Layer 2 of a small transformer language model trained on English Wikipedia (9 layers, counted from 0, width 128).
A neuron adds its activation times its output weights to the MLP's output. To switch it off is to set its activation to zero at one token and run the rest of the model.

Output weights of the MLP neurons that the questions are about. A number n stands for n times 0.0033.
n2: 4 -39 21 -13 -18 -35 25 26 26 -13 -16 9 -10 19 -48 -19 -43 13 34 -2 -1 -49 49 -1 -29 2 -7 15 -73 -19 -18 2 -25 41 9 13 25 -17 33 6 -1 28 43 -8 -5 5 21 -7 8 24 17 12 -36 20 -27 0 -7 -28 2 -21 -42 62 13 -16 -2 17 15 11 6 -9 -44 18 -19 -22 -5 -12 17 -42 9 2 4 15 20 -15 16 -44 -1 13 5 -18 5 8 -36 9 -1 -1 -57 45 -25 -19 -4 -31 -8 -46 5 -16 17 -37 -49 41 18 -35 -6 -46 -3 -65 14 -1 7 2 20 -1 44 42 40 7 1 -2
n27: 19 21 -6 11 20 29 60 -32 -10 25 -8 2 -22 20 -24 58 10 3 1 28 -26 -6 -7 -2 54 -3 27 -21 12 33 16 -15 -7 -11 32 -6 11 -25 -40 -40 -47 -1 -19 17 14 -20 7 -15 -37 -25 18 19 -16 -6 11 42 -31 22 -41 -39 9 3 -9 30 -16 -9 19 -25 -9 -4 21 38 12 -8 -9 -16 -22 32 -19 -1 -16 -48 -2 -25 -35 -22 -56 25 15 -11 0 -1 -3 1 -6 4 30 -20 -50 -23 30 5 -16 19 -11 58 -30 14 0 14 -7 -8 11 -5 -11 -12 40 40 10 51 16 -21 3 -52 -44 -14 -33 32
n28: 7 -14 -52 52 -15 5 -45 4 -31 -45 34 -19 23 -21 -37 28 2 18 22 -43 19 41 -8 -41 -49 -1 32 9 -18 10 10 -6 -37 6 4 -27 57 60 15 -24 34 -9 -13 1 37 13 24 21 14 -4 5 -32 -16 -7 8 -28 -20 -12 -10 -2 -18 -12 -7 7 4 -17 18 8 27 14 -61 65 16 -8 -40 -16 -4 -8 23 -11 -23 -9 42 15 2 -30 16 9 18 -1 -27 -6 15 11 -14 -21 13 -8 10 -28 -13 31 -19 -34 -61 -34 -6 28 -27 26 2 -57 -9 -41 8 -3 4 -7 -9 17 -41 15 -61 -2 -11 -19 3 7
n65: -52 -9 22 17 27 0 -12 -1 17 -21 2 -6 7 -6 -16 -73 2 24 -7 11 -35 -17 -51 18 -30 -9 -15 7 -30 18 -35 -28 -14 59 8 -13 29 -54 51 26 -21 -18 26 -50 -29 -23 -5 -63 -11 -10 0 -39 9 25 7 -45 -11 -31 -78 17 -25 -27 -5 -15 -1 0 -6 -41 19 -5 19 -64 -10 -33 -26 -9 24 31 7 -26 12 13 -65 6 -4 -27 -62 -9 40 42 14 2 19 9 -1 -17 -17 8 -17 16 -17 28 51 -16 -11 44 48 7 25 -15 -14 33 43 15 23 35 -17 -41 -46 9 7 14 29 1 49 1 -24 5
n68: 9 34 9 -2 6 36 -13 -8 4 -50 25 10 37 -2 -7 -42 -70 -17 -23 47 -50 -37 6 4 7 20 -25 33 28 -10 -6 3 -7 52 -3 38 37 -38 -4 -20 -36 -57 28 5 8 1 -23 -4 -18 -32 -66 -14 -56 -8 3 -29 47 -38 20 12 -22 -28 -34 -1 22 -10 2 15 -1 -10 4 11 2 -29 11 -10 38 12 -48 -12 19 32 4 9 14 33 0 4 -13 17 -33 -2 -13 -27 9 4 -13 0 -11 -2 11 6 34 23 -40 17 54 -62 -27 4 -4 -11 4 17 -10 -13 39 -26 -22 25 -45 -11 30 30 0 9 41 17
n77: -43 37 -17 26 -39 48 9 24 -8 6 -6 -1 -3 9 -42 -2 -30 -13 21 4 -16 8 10 6 43 9 13 -36 -19 -5 1 -16 4 -28 31 13 -28 15 -22 -6 16 -32 -11 -14 44 16 38 6 17 -22 -7 16 -63 11 -6 -10 13 -13 25 8 0 -19 3 -8 -6 1 25 0 36 -19 9 9 -19 -18 -42 -43 2 -12 -9 -15 -15 -57 21 20 22 11 -14 -9 72 8 -36 -44 -10 16 45 -14 -28 -95 -6 -11 -9 39 -9 46 0 23 -48 -10 7 3 -6 3 -13 0 15 -29 12 -48 29 25 -11 -49 -22 -17 -4 15 20 -16
n87: -11 -32 1 22 -23 -10 8 -11 35 2 13 -49 8 21 5 -48 -39 -5 -7 -33 20 6 -17 -22 4 -45 -13 -5 2 33 -12 74 9 -13 -36 33 -15 4 21 3 -33 -5 -23 10 -8 12 -11 -3 9 -8 16 62 -45 3 9 -32 9 -2 51 23 -19 -20 -31 11 18 -9 17 -12 15 -9 11 30 -38 -7 -29 -7 24 -42 -8 -13 57 31 -9 -15 -40 9 -22 8 -16 3 -11 -15 27 -10 -8 -6 -13 -39 16 10 40 -14 -36 5 15 5 -12 13 40 29 25 -17 -11 17 -4 -28 -6 -71 56 -42 10 35 -20 6 -3 16 -41 -79
n91: -22 -14 -18 7 -2 -15 10 -3 -3 -13 -17 -7 13 25 -9 28 -45 -18 -15 12 19 -22 41 -41 9 35 -19 -28 -26 -14 3 40 21 7 15 4 6 -2 6 21 -2 27 -24 -24 -7 -4 2 -38 7 -16 5 21 19 -3 56 14 -4 -5 4 36 20 -7 20 -15 -19 -27 0 -11 -21 -8 24 -13 24 2 -32 6 48 10 6 12 49 -5 -44 8 -5 10 -8 7 -3 17 11 14 25 -19 7 11 -21 39 15 -22 13 27 -17 8 -7 14 2 18 6 -3 -8 30 37 -6 -2 18 -59 1 2 -14 -26 16 75 6 -42 18 3 -27
n117: 35 10 0 -22 4 14 48 -2 -28 11 -20 2 -49 -5 -21 20 -25 26 25 10 25 -35 38 0 -22 -12 -3 36 7 -19 -39 -3 17 6 21 -23 1 -22 27 30 6 24 -48 -3 -8 -26 -33 -2 12 8 -11 14 29 -15 14 19 -36 25 5 2 28 30 -4 64 -16 1 -13 -9 47 5 -34 9 4 45 -14 -16 -46 25 34 14 -6 -27 29 -17 -28 12 8 55 -58 -13 -11 -45 -33 3 52 14 37 43 3 -4 -4 -24 -28 -6 0 -58 3 52 5 16 -9 -27 3 2 -16 15 12 -30 -21 5 9 -5 -29 -4 -13 33 -27 9
n132: 9 -9 -2 4 -12 -11 29 4 18 31 29 -26 -22 -12 -35 5 -26 24 15 -49 -2 16 13 -37 -21 11 -34 30 -1 -5 -34 33 4 14 11 10 11 -1 3 -2 7 -16 -31 4 20 -12 45 10 29 -12 -9 9 11 -23 -17 6 52 32 -4 39 0 25 -30 26 12 -6 -18 32 1 3 -57 10 -17 27 0 6 -17 22 10 43 53 40 -11 -7 8 9 10 36 -23 -26 -19 -5 10 -40 -22 -12 -35 73 7 -18 -17 -29 -27 -9 21 -2 -17 21 55 -21 -43 -34 14 43 -4 -9 18 10 16 -4 -20 13 -28 -31 9 -12 9 -18
n150: -29 18 -5 16 -21 -37 2 -25 -19 14 52 9 2 46 30 -22 -14 3 33 2 33 -38 -7 22 5 5 61 -36 0 -6 14 85 22 -3 -16 1 0 -23 -22 -2 74 -13 38 -3 29 28 45 27 -4 -12 -6 -32 13 -85 7 5 -32 30 18 -14 -7 -37 -29 6 37 57 -7 -15 14 -2 48 -47 -1 -18 32 21 81 32 5 -3 2 13 -4 -17 49 5 0 -31 21 -18 21 -2 38 -30 0 -40 7 2 1 33 16 2 45 39 23 -7 -18 25 -27 2 -26 34 26 27 -52 4 22 -18 16 -10 -19 -35 -10 26 15 -43 -8 -12
n158: -37 17 -2 1 11 2 27 -37 -23 -12 4 -34 25 4 14 -30 15 2 -31 -93 -14 -16 -21 4 -37 11 -11 -13 -13 -2 1 -3 -16 -4 -13 -18 2 58 -1 -3 32 11 -7 5 -45 43 43 -18 -16 -30 -57 6 13 21 4 -22 2 0 -27 -46 -41 -20 -7 -21 6 -23 55 1 18 -1 -18 -19 26 -2 -39 7 -5 59 39 1 -22 19 8 0 -7 1 13 13 5 54 -1 7 52 11 -18 -14 51 -10 12 -18 -39 18 -15 -23 -51 -25 29 19 -37 -36 -18 23 -7 8 -15 31 19 -4 -19 -29 -5 40 -46 -19 12 38 22 1
n174: -5 31 8 6 28 -1 9 3 -3 33 29 -16 37 -31 0 5 6 11 21 -45 6 13 8 -16 1 -10 11 16 44 29 -10 -19 -10 1 -16 3 31 30 -30 29 3 37 33 -21 -7 -9 -29 -36 -28 10 -14 -20 18 -7 39 -57 -12 3 -15 11 -23 19 2 -5 10 3 0 -11 45 -4 -49 -5 -5 41 3 5 -43 -12 -10 16 -10 22 20 -12 17 -14 53 -17 0 7 35 8 -1 -42 -20 -7 -6 -23 37 -59 9 6 31 6 -24 -39 3 16 -40 6 -8 29 -16 -32 10 -5 40 15 7 30 -1 -35 -41 12 26 6 31 -49
n198: -12 -26 52 15 -27 -5 19 -22 -27 -21 -33 24 -28 -3 20 18 -26 2 32 -40 -48 11 -3 -20 3 -54 59 17 -20 -25 -6 -22 -12 54 -4 -28 4 -3 12 -72 -63 -9 -13 -33 73 11 10 14 16 56 -5 29 -2 47 -4 -11 -48 -7 -4 -9 59 4 18 16 -25 -14 25 4 -9 9 57 -13 22 14 3 -9 -15 -24 -15 12 -20 -17 -12 5 -20 -86 -16 -14 34 -13 15 -6 8 14 -37 8 -1 3 -57 11 -20 33 32 59 39 -7 -9 1 4 56 41 -15 -16 25 7 34 18 -18 18 7 49 -50 31 6 -42 17 -27 21
n215: 26 3 -4 0 -27 31 -13 -48 -2 13 6 -2 6 1 13 30 -5 28 -28 -49 -34 17 13 -11 24 7 11 -2 4 -2 11 25 -54 -21 -2 -6 -15 3 3 -5 21 41 33 5 -32 14 -44 -35 -32 -11 -34 9 -3 -4 34 -2 -11 -37 -16 -22 -16 -17 -43 19 4 -25 29 22 15 34 -27 16 -31 30 7 28 -5 -1 19 -23 2 8 -4 -7 -14 -5 0 -20 19 41 -22 -2 -2 19 -9 -18 10 19 22 6 -8 -18 55 -13 -21 5 16 36 -2 -22 16 1 -22 -12 23 -26 48 13 6 11 -12 -8 -44 -10 1 -38 -8 -30
n232: 26 -13 -16 62 1 -10 -18 -3 2 4 -22 14 -37 56 27 -13 12 25 -21 13 50 -5 -44 41 34 -13 -25 -25 -6 -1 33 -12 0 -26 23 -25 -5 -9 18 -22 -44 9 -43 10 5 12 -28 -15 -33 10 8 14 30 25 23 -7 -11 20 -29 -17 30 -20 27 21 24 -23 -20 18 38 0 62 10 49 37 20 2 -4 45 30 -68 -11 -21 1 -38 -5 -48 -35 -2 3 -9 -20 -11 11 12 8 -3 -7 -5 -20 -39 11 23 -70 19 34 57 -14 -20 19 -2 11 -6 -11 -22 29 48 -11 -45 -20 -36 0 -7 -54 28 22 13 3 -38

Each question names a token from some text and the token that comes next. It shows the activations a of the neurons there, in the order above. A number n stands for n times 0.12.

Then comes g, the gradient of the next token's log-probability with respect to the MLP's output, scaled to length 1. A neuron's effect is roughly proportional to its activation times (output weights . g). A number n stands for n times 0.0045.

"a", then "heim"
a: -9 -1 0 0 -12 4 0 -1 0 0 -1 -1 0 0 1 1
g: -18 -9 -21 32 11 30 -17 -49 10 -10 4 20 -3 -31 3 33 33 36 2 8 -17 -4 -8 16 17 -20 -12 15 31 -5 25 14 -13 20 -2 -23 -13 25 -8 12 -31 24 -35 -16 -2 -10 -26 28 -3 -16 -9 12 -4 -11 -22 21 48 -40 -7 -4 3 9 3 -23 -22 6 14 -6 12 12 54 10 -9 -22 -5 6 10 -5 1 0 1 7 16 1 -5 18 -5 25 13 -1 -12 -16 3 -7 -40 2 -13 -16 -7 -22 -13 9 4 38 -8 34 30 -6 -21 -7 -1 -17 -7 11 -24 19 -12 -7 -28 37 -22 -7 -13 -39 -10 -37 -32 2
Which neuron, switched off, lowers the next token's probability most? n2

" sc", then "ale"
a: 0 -3 10 -3 -1 -2 0 -7 0 0 0 22 4 2 0 1
g: -15 0 4 13 -6 -3 -16 -7 -14 -2 12 -42 12 -5 13 16 16 -19 1 0 2 -25 22 -17 21 9 -5 -25 -5 -4 -3 31 18 -30 10 11 -6 -16 -8 40 2 -13 -11 -12 22 -4 1 -13 -14 16 -1 27 -38 16 -2 11 14 21 -35 -21 5 10 13 -27 11 -2 26 26 17 10 24 0 -24 7 6 4 0 18 32 3 -3 -9 -11 6 51 -25 6 -16 7 -21 -26 -20 10 -23 -46 25 30 4 46 4 -19 -9 -11 25 -16 -51 -9 11 -1 46 -6 13 -11 -1 12 28 -29 16 8 -44 23 -26 8 12 -16 -33 -14 -30
Which neuron, switched off, lowers the next token's probability most? n158

"s", then "."
a: -1 0 -2 1 -4 -4 -2 0 -1 3 -2 -1 -1 0 0 -1
g: 5 -12 -30 -9 0 -15 4 33 12 -12 8 -26 -4 -26 13 -8 4 47 -39 -12 -8 -14 14 1 -23 -6 -13 3 -7 34 -9 -19 -2 14 -10 -50 -19 -12 -34 -24 -30 -29 -9 40 4 -27 -12 -3 -15 7 -3 -19 11 -12 -5 -29 -3 11 4 10 25 20 -14 -41 -5 47 -8 27 7 -12 -27 30 -7 -5 12 -12 0 -38 8 -17 27 -6 10 -12 27 33 18 2 12 21 -15 -17 6 -12 -13 3 -10 14 -10 -10 8 -4 -11 -11 15 -44 -4 -2 35 6 17 4 -38 -12 19 40 -8 12 -33 -2 5 2 6 16 18 20 -40 -5
Which neuron, switched off, lowers the next token's probability most? n77

" Series", then " "
a: 0 31 0 0 1 -1 -5 -8 -10 20 0 4 1 -1 -1 0
g: 13 -1 -38 38 -33 -1 -10 -45 -10 22 -21 1 20 30 11 15 12 -20 -12 33 28 42 3 -21 38 3 11 11 23 7 32 -7 -18 -16 5 -19 -14 12 2 4 11 33 10 -21 2 38 19 14 -8 5 -1 52 4 5 6 -9 -3 -37 5 -24 27 -3 -30 0 14 7 -16 -6 10 26 -17 -19 -5 16 -2 -8 2 -15 8 12 -5 -18 -10 -2 8 -24 -16 14 10 -21 -22 -13 3 -15 -10 -1 -4 -8 57 14 1 5 25 -4 13 42 33 8 4 -19 3 -1 14 -29 -29 2 0 -17 -10 49 -1 -10 15 -7 -12 -7 18 -39
Which neuron, switched off, raises the next token's probability most? n132

" by", then " the"
a: 1 0 2 2 0 0 0 -1 -1 -10 0 -2 1 -2 -1 0
g: 1 0 -18 5 -10 12 -1 -18 14 6 13 13 1 -4 -22 -13 -1 3 37 19 -27 20 11 -8 -25 19 -3 -12 0 14 6 -47 26 -24 -12 -18 24 -5 -11 3 2 -4 -27 7 10 -18 5 21 6 -7 -20 13 2 -39 -16 14 65 22 18 9 1 -7 -2 -3 -21 -14 -12 23 -28 1 5 5 4 22 -5 22 -10 -1 -29 -3 13 -30 -15 52 6 7 -46 -13 9 12 -7 47 60 -20 5 -15 -23 -6 -13 27 -39 12 -5 10 -11 15 -35 3 25 -9 -28 -15 18 -19 10 -10 10 24 -4 -9 -8 -15 -29 17 11 -25 30 9
Which neuron, switched off, raises the next token's probability most? n132

" Wild", then " |"
a: 1 19 2 -1 0 14 0 -2 -1 1 2 1 -3 0 0 3
g: -10 -6 -28 -16 33 21 -3 -26 -1 10 -18 2 16 10 11 -19 27 6 23 -2 -1 -1 -9 -9 -14 1 -25 -33 4 -11 -34 -11 -9 4 -41 13 -6 32 -9 -11 5 1 17 10 4 37 -10 2 -6 -1 -21 32 -23 -2 6 26 8 53 13 -15 -34 6 -14 -11 -31 21 6 -10 -25 -8 19 -6 -9 20 17 -65 -2 2 -14 -15 24 -11 3 18 11 70 3 -10 -4 -13 -20 -4 34 16 -4 -11 -2 -40 6 10 30 -1 -3 0 5 2 -13 -8 -14 -4 -7 21 -41 -20 -45 2 -19 -4 -20 -14 5 22 2 -25 15 14 16 19
Which neuron, switched off, lowers the next token's probability most? n77

" last", then " play"
a: 1 -2 2 -5 1 -1 0 0 0 -1 -1 28 1 1 0 1
g: 7 -18 21 5 -21 -50 2 -24 -19 5 3 18 23 7 25 -38 23 -18 3 16 15 -16 -15 -6 7 -9 1 6 11 6 -3 -7 39 19 -32 60 5 39 -11 -12 12 -10 -4 11 -19 11 47 10 9 38 -2 26 -26 -1 -14 -41 -30 -2 27 19 -20 2 -14 -26 16 -6 -1 7 -4 -9 5 -16 2 -18 13 5 -3 -13 -28 25 -7 -30 11 6 -23 26 19 -11 -22 -20 9 -19 9 24 10 -20 -5 9 66 -9 -30 -31 32 -19 11 -9 10 1 19 -13 8 -21 10 -10 32 -13 15 0 16 -8 4 -4 6 16 -13 -1 -3 -22
Which neuron, switched off, lowers the next token's probability most? n65

"art", then "o"
a: 1 0 0 -1 0 -7 0 -1 1 14 0 2 11 -1 -1 0
g: 14 -21 6 -7 -17 -2 -13 1 -4 39 34 15 -23 -16 0 53 37 -3 -2 1 1 24 8 -5 24 -8 -40 18 16 -17 -16 -28 37 18 6 -62 -37 -6 26 -7 12 18 -15 6 6 -27 11 2 -14 -37 -27 47 25 -9 19 -19 -8 10 -45 18 14 -10 26 -2 -7 9 -12 11 13 36 27 -11 15 7 -22 -14 -13 -4 38 14 -3 -30 16 -5 -7 2 -3 -12 8 -5 14 -5 -21 -6 9 24 -21 -7 15 21 26 -8 -3 5 -13 -19 -17 -1 22 -32 -5 6 2 2 -14 4 3 13 15 -15 12 -28 -28 11 6 20 18 24
Which neuron, switched off, raises the next token's probability most? n2

" that", then " p"
a: 1 -1 -2 2 -4 0 -1 -2 0 -2 0 5 0 1 2 1
g: -16 23 45 21 -32 -7 17 -2 26 22 13 -18 14 -17 20 8 -1 -2 -19 -7 -45 -13 -1 14 -18 -30 23 31 -22 29 9 22 -17 21 15 -20 -2 -9 1 -13 1 23 10 31 11 -31 20 -17 19 11 -1 14 -14 10 26 -6 -13 10 -26 -4 10 18 0 28 -3 32 -12 18 -6 -50 20 -8 -13 -24 -27 -10 -17 -7 35 -16 -28 32 8 3 2 -23 -18 13 -3 -28 -23 5 7 -36 -39 -18 -5 9 25 -22 5 1 -6 7 -18 -12 3 24 12 8 -29 26 26 -12 -13 -6 -7 21 6 -45 33 1 1 10 24 10 28 -12
Which neuron, switched off, lowers the next token's probability most? n158

" ", then "4"
a: -2 0 3 0 1 0 -14 0 -1 0 -1 1 -6 -1 -69 0
g: 19 -34 -21 -1 9 1 7 8 7 8 -5 20 2 1 -25 5 37 2 -8 10 -55 14 -19 24 -3 43 -14 -19 -1 -26 14 19 2 11 -11 -6 -28 -5 8 18 9 26 -12 4 -13 11 25 34 -1 27 -11 -44 12 16 -3 2 36 40 -19 -14 22 -14 -24 -6 7 -9 0 -3 -13 25 -43 -2 8 -3 -21 -6 -24 7 11 -7 12 -33 -9 4 26 8 -22 11 -19 -5 8 -26 16 74 -11 -13 19 6 -21 -15 -2 -24 42 -9 39 13 -2 -7 -20 -41 11 8 9 -28 1 4 -1 -3 -35 7 4 5 -1 1 -1 23 14 4
Which neuron, switched off, lowers the next token's probability most? n87

" |", then " P"
a: 0 9 0 0 0 12 -17 -14 -33 -29 0 0 -8 0 -6 0
g: -1 26 50 6 3 -20 24 -2 -1 1 -23 1 1 -1 -9 -31 11 16 5 14 -14 0 0 -2 5 -5 36 -5 -10 30 -3 -21 10 7 -19 11 24 -27 -1 2 -14 3 -12 2 -7 13 32 -2 -18 22 -9 -36 4 2 9 -41 14 26 -32 -18 -62 -16 7 5 -9 -2 -39 5 -12 -13 18 5 -38 20 -13 5 10 -5 -6 -16 28 24 -22 0 20 -65 -20 -7 -39 -32 24 -18 7 33 -8 -1 4 -4 1 -33 15 -22 -15 -22 10 20 -41 19 -14 30 10 26 24 -4 10 -6 -17 16 -4 -11 -1 8 17 6 -12 19 -18 15
Which neuron, switched off, lowers the next token's probability most? n117

" particularly", then " and"
a: -1 -1 2 4 0 0 13 0 1 -2 0 8 13 0 -1 0
g: -19 -10 1 -10 -5 -17 4 -17 9 -23 3 -3 -9 -46 31 -27 27 12 3 -8 8 14 11 -24 1 36 -51 17 6 -25 -12 28 12 -18 8 -23 -31 11 5 36 12 -3 -22 -16 8 -29 -21 -1 -14 16 -10 3 -14 9 -7 10 -61 38 0 19 5 10 3 -5 -3 -4 8 -1 -26 -5 -41 -15 -14 7 35 -11 -9 7 -5 5 0 28 19 20 -2 33 -10 -13 -30 12 29 19 14 -19 -13 -6 6 5 10 -19 36 -10 4 3 10 -8 -16 7 -42 27 46 -6 12 -16 -2 -16 -4 -39 20 -35 -17 15 -3 -3 14 -6 15 -38
Which neuron, switched off, raises the next token's probability most? n65

" con", then "cept"
a: -1 8 -1 -24 0 5 0 -3 0 1 11 0 -2 0 0 1
g: -17 6 -16 33 -27 -10 13 -8 0 19 -22 19 -18 27 -15 12 -47 -23 -32 11 -11 1 -6 -7 23 -6 -16 15 -32 23 -18 -17 9 31 5 -8 6 3 -63 -16 -3 6 20 30 -15 10 -9 33 23 -14 5 24 7 -15 12 27 3 -30 29 1 50 20 9 12 -12 -4 0 -6 -1 -8 -25 -32 -45 -7 16 -29 22 -7 5 7 15 -2 14 2 6 -34 9 14 10 -9 2 -19 -12 1 -17 -10 11 9 -33 1 25 -33 -5 11 24 16 14 23 -9 11 -9 -2 -1 0 -13 -11 14 46 -6 25 -19 -6 -1 -10 -7 1 -55 -24
Which two neurons, each switched off alone, lower its probability most, in order? n65, n27

"R", then "eg"
a: 0 -1 0 2 1 0 0 0 -1 -1 0 -3 -1 46 0 1
g: 8 -35 10 -42 -20 -4 20 14 7 -23 -10 24 -8 -35 15 -13 -24 2 -8 -8 -17 0 -10 4 -7 -10 -22 19 16 -21 12 6 -38 -8 11 6 30 24 -51 5 21 -18 -16 -14 2 -40 8 -13 -6 11 -8 -6 42 26 -9 -43 -25 -4 -19 20 26 -2 17 -5 4 -19 -24 -24 11 18 36 -32 -12 -37 -9 -40 -3 -8 -20 9 13 33 11 -14 14 -22 22 33 -22 19 -18 -20 19 16 -16 8 -27 -4 -5 1 40 -29 19 -6 -12 13 13 -3 12 26 4 14 -2 11 -8 -22 13 -2 6 38 6 27 13 -16 5 -10 -7 17
Which neuron, switched off, lowers the next token's probability most? n198

"hib", then "its"
a: 6 0 1 4 -20 3 0 -1 -2 0 1 6 0 1 1 0
g: -2 19 -3 -9 40 -15 -39 -1 -15 6 -5 13 5 19 8 4 -54 6 6 26 -2 -8 -7 7 18 33 30 48 -3 -15 1 3 38 7 -17 -20 -1 2 24 4 -13 -31 -3 -31 18 -15 7 -1 4 -16 0 -9 45 -31 10 -24 -1 26 -20 -2 -48 -17 -3 22 28 -4 -43 16 9 -44 22 -9 1 -13 1 -15 0 -10 3 3 -2 -12 11 5 -31 27 1 24 13 -1 26 -16 26 0 -7 7 8 -4 -21 23 32 20 -14 -35 -24 13 6 -7 -12 13 -27 -8 -28 28 7 5 4 12 -24 13 -25 42 -12 18 -9 -11 11 -20
Which neuron, switched off, lowers the next token's probability most? n65

" of", then " re"
a: 0 -2 -1 1 3 0 0 0 0 -3 0 -1 -1 -1 2 0
g: 11 -4 19 3 -7 5 -46 -44 17 -45 8 12 3 -37 13 -3 -21 -6 -27 14 -12 2 -3 -5 15 -9 8 32 7 -5 -25 -5 42 5 -23 12 -26 -5 -11 -14 11 -24 5 -16 11 -35 -14 -10 -17 3 7 -47 -25 23 18 -20 -15 -27 -37 -4 0 3 -7 8 8 -11 28 -26 22 9 30 -24 -3 24 0 11 -27 -4 48 16 20 36 11 18 -41 -16 46 28 -19 14 2 -24 -8 9 15 -7 1 -18 10 -3 8 15 -10 29 2 -10 11 11 34 23 17 2 34 -6 11 12 27 5 -21 -1 -25 5 0 -4 4 -18 -10 -10
Which neuron, switched off, lowers the next token's probability most? n68

"k", then "ota"
a: 0 2 0 0 1 -2 0 1 0 1 0 1 4 0 3 22
g: 9 13 36 -35 0 -27 -2 -12 3 -13 -31 -8 -7 -9 -11 5 -29 20 12 -17 18 -11 -24 -38 37 -15 -6 -5 -12 -9 24 -10 -15 -5 9 -9 12 -2 1 -3 1 3 -37 -18 14 18 8 -19 18 -3 -15 16 -14 5 1 -16 -24 -6 -3 -6 -61 17 3 -14 -8 -46 18 3 6 15 17 -6 20 38 -12 11 19 -2 -30 -12 -3 3 -4 0 -18 -26 -9 29 -54 18 -2 -27 9 6 27 15 -50 13 -36 -10 9 -22 2 -17 9 -7 -13 -5 0 62 12 -9 43 27 31 2 -7 -11 4 0 -1 -5 -27 -18 6 -2 -20 4
Which neuron, switched off, lowers the next token's probability most? n232

"ug", then "ur"
a: -1 1 0 0 1 1 -3 0 -1 0 0 1 -1 1 -2 3
g: 14 26 -6 14 30 22 -32 5 -17 14 -15 51 -37 16 26 -10 12 -18 24 18 -29 20 10 -7 -19 1 15 15 18 3 -22 13 31 5 -4 10 13 -27 -40 2 36 1 23 25 -18 -3 -18 -13 6 -2 -8 2 -5 10 7 -3 21 21 25 -7 -68 -2 5 3 12 -9 6 27 -8 31 6 26 -15 34 3 20 -6 -20 -28 5 12 -15 -6 15 -10 -13 -7 -4 14 -8 22 22 17 -2 -11 -31 9 -2 38 5 -21 -28 16 11 -44 -16 -1 -35 32 21 14 -19 52 4 -4 -1 -9 8 -7 27 1 11 -9 0 16 -12 -4 -1
Which neuron, switched off, raises the next token's probability most? n232

"ior", then " is"
a: -3 10 -2 2 2 2 -5 1 0 -7 1 0 0 -3 0 0
g: 2 15 34 -18 24 18 11 -4 -4 7 -16 10 18 4 -1 36 -8 -21 28 -21 13 10 -3 41 4 44 19 41 12 -9 30 10 -1 15 15 22 8 12 17 -10 15 -11 -40 -5 -5 -9 -42 9 36 21 9 4 -31 -13 5 20 -21 -7 -13 7 22 1 -21 16 -6 -17 -48 -5 -12 8 -15 -18 14 7 29 -2 -1 -15 30 1 7 -3 12 -24 -14 -2 -61 -11 16 25 37 -16 27 -7 -13 9 51 19 -1 14 -17 0 -2 9 -20 29 5 -9 -27 1 -32 15 0 -9 -7 -1 2 18 -14 22 5 6 -20 -8 4 38 -25 -14
Which neuron, switched off, lowers the next token's probability most? n27

" ag", then "ent"
a: 0 22 -2 1 0 3 1 -9 -1 0 0 0 0 0 0 -1
g: -5 16 27 -7 -2 -28 -6 15 -17 3 14 4 16 25 -5 -21 2 6 18 -1 16 8 -4 -13 17 15 -37 -8 -6 10 3 15 26 37 14 -5 20 13 11 19 0 -7 -29 36 -9 25 17 34 -32 -10 9 -45 12 9 -11 -30 20 23 -24 9 13 -18 -3 -17 -9 -1 11 -34 -25 -3 -43 -2 3 -17 -35 -28 -2 -4 19 -27 39 -17 9 -8 -18 -15 48 10 18 -2 -2 21 46 15 -11 -2 -21 -39 42 8 -28 10 -28 18 23 -1 12 -28 -6 11 8 2 -25 5 -3 20 20 15 41 12 -21 1 -13 14 1 -6 -3 21
Which neuron, switched off, raises the next token's probability most? n27

"ify", then " for"
a: 0 4 3 1 0 -1 -4 0 -1 2 -22 -1 0 -2 1 0
g: 13 15 -12 3 33 8 6 -22 0 -15 -6 11 21 4 8 26 2 16 -10 13 7 0 16 -15 20 -38 -39 32 -6 29 10 -9 5 -5 -8 -17 -2 -9 9 -39 -14 -33 -22 -28 -11 3 -57 -10 -3 19 9 -24 21 11 -45 -34 -38 -31 18 18 -8 3 13 -9 -15 -10 12 -17 39 1 -23 22 2 12 32 -9 -4 10 -16 -23 17 14 2 -42 -26 -13 -5 0 5 9 -40 -31 -10 23 5 -14 18 17 11 -9 -4 7 -27 -32 20 18 -20 -19 15 -39 -13 13 23 -24 3 -37 -29 1 -3 18 13 -2 -6 8 -2 -23 -8 -9
Which neuron, switched off, lowers the next token's probability most? n150

" ", then "36"
a: 1 0 -1 2 3 0 1 1 1 0 -1 -1 -28 1 -65 0
g: -11 12 -2 9 -26 16 10 2 11 -8 -47 -8 -31 -4 13 -3 -2 -4 12 2 47 -21 42 12 13 16 30 -10 -7 -5 13 18 10 26 7 -48 8 6 17 -24 -16 -38 33 -18 -15 24 -17 -8 -6 -12 2 -2 6 11 -11 -10 -3 -24 -22 21 -17 -24 -10 37 -17 38 26 5 -21 -19 -25 17 -5 -17 -42 28 -2 7 -11 -17 -20 6 -8 18 15 1 -11 19 2 2 -3 25 8 -31 -9 -19 -28 4 12 4 -45 -18 22 -8 26 -16 -2 6 22 -24 1 -1 -25 40 0 -5 -12 1 1 -59 10 6 -14 -21 -33 5 -16 1
Which neuron, switched off, raises the next token's probability most? n215

"ues", then " that"
a: -3 4 -2 1 1 1 -2 1 -1 7 -1 -1 6 -3 0 -1
g: 10 -12 -11 6 -20 16 -1 -4 3 13 -10 1 -6 8 -2 -1 9 -12 2 8 27 15 -4 47 -1 30 11 4 -7 4 26 -21 59 21 16 12 33 -18 -44 -6 -1 13 -5 -37 5 -21 -10 5 33 7 4 31 5 6 19 28 15 5 -18 2 12 -6 20 27 -17 -4 -20 -6 8 11 13 -14 46 -6 27 -26 -8 29 -28 10 9 6 -9 -7 -3 -77 -1 -4 -9 -24 -5 -28 -12 -49 -7 -15 11 -5 -30 -16 -17 16 -6 -9 6 42 29 6 -3 -20 -21 -6 -4 -3 -26 -25 38 6 2 12 0 -17 18 15 -3 -6 11 23
Which neuron, switched off, lowers the next token's probability most? n27

"ent", then "'s"
a: -5 1 0 1 2 -1 0 -1 0 14 -1 1 1 0 0 1
g: -6 -21 -44 27 -18 12 -4 2 7 10 -1 -2 0 -6 19 -7 29 -19 14 -36 -5 -9 8 -55 23 7 0 7 7 -8 -40 19 -18 -11 5 30 5 20 63 -5 -4 -18 4 -14 -6 -9 -12 -12 8 -21 19 11 -29 19 9 -50 -22 -8 -14 5 19 46 -7 5 -8 2 -1 -9 -29 -2 16 14 -26 -12 -19 -12 31 -6 7 -7 14 -1 0 19 16 -48 36 0 31 2 -10 -17 30 -1 25 -34 -2 9 -29 50 -11 7 9 1 -12 1 8 1 38 -5 1 15 -24 3 -10 9 -20 -12 14 6 -6 -23 -17 18 10 -17 -2 -28
Which neuron, switched off, lowers the next token's probability most? n132